Layer 7 of a small transformer language model trained on English Wikipedia (17 layers, counted from 0, width 64).
A neuron's activation on a vector x is GELU(weights . x + bias), where the dot is the dot product.

Input weights of the MLP neurons that the questions are about. A number n stands for n times 0.0017.
n0 (bias -0.076): -21 38 105 -129 112 243 173 94 166 118 -122 10 13 -78 -252 -23 -63 92 79 278 73 16 -37 88 142 -212 -54 140 -69 457 -101 -52 -138 -185 -43 178 -39 107 18 -39 26 -17 169 167 72 -82 192 -85 193 -116 -77 146 6 21 44 115 -35 -116 -160 -5 -368 -196 263 -41
n20 (bias -0.164): 10 168 155 51 -111 -129 175 -26 -68 -264 8 178 -63 166 -81 -135 66 39 47 54 -17 -241 82 84 21 252 82 178 -249 -89 53 -165 -68 124 351 149 274 250 138 208 27 137 114 27 15 131 33 80 88 161 92 -63 300 115 -146 -88 9 127 -154 -414 16 -99 61 184
n65 (bias -0.041): -68 -42 -32 -385 -42 -92 202 -84 -5 -39 -262 200 171 204 -3 -101 -199 98 -315 -250 -88 154 -32 -52 164 -24 -95 -48 191 217 20 86 -25 -91 157 -176 119 92 -69 -111 -3 -109 192 135 8 126 115 13 -351 -360 -59 -21 -41 69 -189 26 237 -162 -235 107 -71 8 -138 -37
n75 (bias -0.085): 63 -36 -161 50 -32 -104 376 194 -31 37 -102 267 206 82 42 381 65 -53 -25 -15 146 -33 51 -120 31 106 55 -145 154 230 222 -228 38 43 15 190 -6 129 81 249 9 50 159 -60 -108 279 117 272 -147 -19 -30 70 -101 -168 -1 6 -20 -46 64 -97 128 184 126 -21
n81 (bias -0.067): 28 -176 7 -55 171 68 -44 394 -66 63 -137 102 36 97 18 120 -24 -195 -274 111 -124 -104 54 -214 -132 -198 207 -114 -48 22 -60 91 10 -42 258 80 -214 -27 -37 26 -33 -130 212 33 311 -49 -200 4 -77 -63 9 -53 50 87 -174 77 31 164 89 128 -161 -56 123 127
n85 (bias -0.082): 183 -80 187 -6 -235 -110 -7 167 -229 81 -223 -128 -22 -164 -27 -111 3 138 -248 127 178 -89 -112 -354 -30 191 5 203 48 -13 149 -117 77 178 206 138 -27 -133 -132 147 143 -150 101 35 -26 154 177 -144 -132 174 -277 -292 -141 307 0 -59 112 213 -32 -172 -26 -18 183 -237
n135 (bias -0.120): 298 -451 -238 -92 54 -209 6 -136 -105 -74 15 -34 -166 126 188 -37 -33 157 -133 58 89 33 -77 -171 -16 5 -34 -23 120 75 75 24 -46 -131 -88 296 -66 145 92 1 219 -252 230 -82 102 -153 72 103 -101 109 113 -83 15 -58 28 -77 -181 321 -91 36 25 -94 117 156
n139 (bias -0.107): -184 -401 -58 -255 66 283 174 -150 28 -53 -62 84 189 -28 219 -103 126 144 98 -27 -88 -61 133 -35 -21 313 -73 -43 63 137 88 85 180 -12 -151 6 -87 316 -66 174 66 133 -134 57 -22 1 113 85 -33 319 -193 -156 -113 363 -56 -14 -74 -233 48 122 174 -45 -9 -64
n164 (bias -0.105): 24 -95 -170 -69 52 -37 -30 -143 -113 118 -44 59 10 -204 -124 -45 141 14 -232 373 102 -112 -235 -14 -26 267 62 336 -134 27 -89 -75 116 -221 -173 33 -307 -126 -136 125 38 38 61 25 -60 -213 105 73 190 -480 -2 -100 -171 56 61 8 -181 -20 -97 102 -52 160 303 50
n201 (bias -0.176): -112 142 -290 193 24 -54 -113 -308 -75 -5 346 95 -14 -176 -38 156 -6 118 13 -98 37 209 -205 51 30 72 11 -65 -144 123 117 -63 241 -116 -288 24 -78 118 11 -208 -106 0 -109 -322 175 -209 38 0 73 -3 -50 170 -8 95 162 -59 -269 21 -5 328 50 -143 -316 -21

Each question shows a token from some text and the vector x that enters the MLP there. A number n stands for n times 0.0086.

" In": -28 62 -100 172 3 88 -68 -14 -113 33 -47 44 45 -124 29 -82 -34 -11 185 21 -103 -121 -166 -52 109 -95 -247 -80 150 -47 -4 6 -202 -212 -84 69 10 -212 -83 -76 227 122 -16 -169 -160 193 143 70 103 213 -3 14 -62 -128 -173 119 97 0 149 11 -134 47 -13 -223
Which neuron fires most, and how strongly? n0, at about 0.38

")": -212 -104 6 60 55 -132 112 30 -66 58 -65 -43 147 -149 -68 8 -24 3 -18 38 -12 -177 -32 -94 210 -5 -254 -74 181 -177 -66 122 3 29 -121 -30 -59 29 -69 -143 150 170 197 140 -67 -38 99 -58 -18 215 -38 143 175 -206 -206 -84 138 -165 24 146 -15 138 -125 -20
Which three neurons fire most, strongest first? n65, n139, n75

"ff": -35 -114 -12 -14 -37 -161 -205 -6 -78 147 3 -17 186 169 -35 -65 -72 -8 -38 69 -295 -223 132 -188 101 -47 -157 -84 189 -155 6 17 -67 -21 -237 202 15 -13 25 -233 104 -111 -55 76 -164 87 -108 39 7 148 -49 -82 96 14 -134 -52 -59 -25 -21 88 -101 38 -227 -76
Which neuron fires most, and how strongly? n135, at about 1.9

"un": -102 -267 71 -143 -119 -91 -73 -160 -116 98 -20 -122 -11 -36 -95 -109 18 -27 99 68 12 -139 -170 92 -3 111 -206 -66 25 -58 95 178 11 -15 -108 53 -21 -129 34 -215 35 -106 64 -62 -80 143 12 55 215 333 84 -55 1 -118 74 -2 51 -241 259 -59 -101 -17 -98 -6
Which neuron lights up most? n139

"l": -49 -103 -19 168 -101 32 -61 -7 24 80 -140 -117 -20 -2 -131 -167 19 -308 16 111 -39 -139 154 -210 -97 55 -220 17 -38 -220 101 65 58 59 -113 -49 -16 -143 -164 -168 81 -9 20 -52 -84 276 -86 86 87 -25 -66 -33 7 -266 -33 -136 62 116 101 165 66 -5 3 -180
Which neuron fires most, and how strongly? n85, at about 2.1

"ed": -26 -71 -15 -78 -6 -118 -36 -191 139 35 -17 -118 33 35 -123 -82 53 -144 2 63 -176 -214 -129 115 88 -8 -198 -86 -68 -203 -54 80 -220 82 -35 -18 -6 -161 31 -179 81 -2 -106 97 -118 205 12 66 16 100 -129 57 -153 -68 -179 -101 41 -165 266 196 -68 49 -168 -149
The two highest activations, in order: n139, n65

",": -148 -147 134 -35 71 -12 78 -13 -32 61 4 -50 -117 -60 96 -3 -64 -217 59 231 -188 -59 -87 -58 79 -45 -344 -79 178 -260 -22 -115 -2 206 12 25 119 -42 21 -89 69 45 139 79 -38 141 -38 49 11 106 42 -11 58 -183 -285 -109 75 -24 3 157 -91 180 -67 -102
The two highest activations, in order: n65, n81

" Mar": -233 -123 40 157 25 36 -315 -12 43 302 12 -69 23 20 66 -77 142 -22 17 21 -7 -26 39 -44 96 78 -121 -72 133 18 64 -34 -39 -64 -37 115 206 -55 -35 -49 133 -32 148 -256 -62 158 19 -59 107 208 58 153 217 -61 -109 38 131 -54 6 95 -68 266 -133 -9
Which neuron lights up most? n201

" K": -118 -50 -14 3 -12 -42 -180 -48 -109 168 -95 -102 211 154 -69 29 68 -124 -17 38 -57 -92 145 -30 94 -143 -124 57 201 -144 -86 74 -40 -140 -108 -49 112 -215 42 -38 171 -126 87 -175 -9 13 229 4 -51 85 -118 178 248 -49 -217 29 241 -142 115 -58 21 68 -12 21
Which neuron fires most, and how strongly? n65, at about 2

"av": -4 -88 32 -61 -67 -221 -86 -137 -138 212 -40 -278 75 -31 -107 51 -32 -169 -77 58 -119 -236 7 81 -17 53 -107 -130 -9 -64 -101 -86 -82 69 -196 140 175 -55 -87 -73 124 -154 38 -182 -129 62 98 -30 -90 198 64 137 141 52 -107 -1 133 -208 75 162 -4 36 -89 116
Which neuron lights up most? n135

"ib": -75 -24 -78 94 -35 -136 -162 -11 -108 176 39 -191 135 56 -80 42 91 -122 7 79 -105 -244 -122 -47 16 231 -74 8 81 -234 44 -20 -75 -150 -40 28 219 33 81 -182 -54 -154 65 -106 -113 110 40 -19 30 102 -5 110 51 50 -7 -12 85 -328 146 11 56 230 -194 -41
Which neuron lights up most? n201

"s": -27 74 95 74 -40 -178 -18 3 77 254 61 -78 103 81 -103 -44 22 -112 189 -62 -92 -212 68 -112 61 -186 -142 -174 5 -159 173 -86 -118 42 -154 -107 35 -64 -54 -144 102 6 -33 113 -143 245 10 45 -25 64 -111 -86 127 -277 -202 -71 -80 -54 115 -14 -152 127 -69 -102
Which neuron lights up most? n75

"6": -156 -125 50 77 -6 -36 55 -122 15 30 158 -129 236 -128 11 -135 49 -248 21 139 -138 -66 23 -130 23 1 -189 0 233 9 -69 65 -139 -8 -52 111 42 8 -10 -168 224 -69 -46 154 49 87 -41 30 65 68 -136 93 300 -186 -260 58 -61 22 151 5 -60 -4 -114 -81
Which neuron lights up most? n139

"iv": -3 -151 67 58 -83 -66 60 -49 -58 182 46 -156 -112 220 -218 -79 130 -66 38 113 -61 -152 -134 -7 53 -5 46 -28 -8 0 -122 61 123 176 -166 206 223 -125 -144 -195 54 -107 88 -103 7 255 -26 -16 111 309 7 35 61 1 8 11 70 -183 -15 -57 45 -106 -154 65
Which neuron fires most, and how strongly? n20, at about 1.4

"le": -75 107 80 10 -155 -75 26 -43 -112 248 39 46 104 89 -155 -79 -23 -184 -80 34 -40 -267 -14 42 7 67 -90 -196 -67 -252 22 -82 27 -29 -23 184 82 -193 -2 -85 33 -49 95 16 -175 103 0 40 86 -19 -15 108 210 -210 -231 29 173 114 164 9 -129 82 -71 -191
The two highest activations, in order: n20, n75

"]": -140 77 -73 51 -42 47 19 -17 22 187 -94 -33 133 -93 -16 -1 115 2 -58 133 -20 -219 28 -22 94 -46 -234 -114 175 -186 -96 91 32 49 -26 96 -105 110 -45 -55 136 21 88 48 -113 85 6 -9 15 197 -108 168 256 -39 -285 -67 27 -314 147 44 -194 48 -26 -160
Which three neurons fire most, strongest first? n139, n0, n75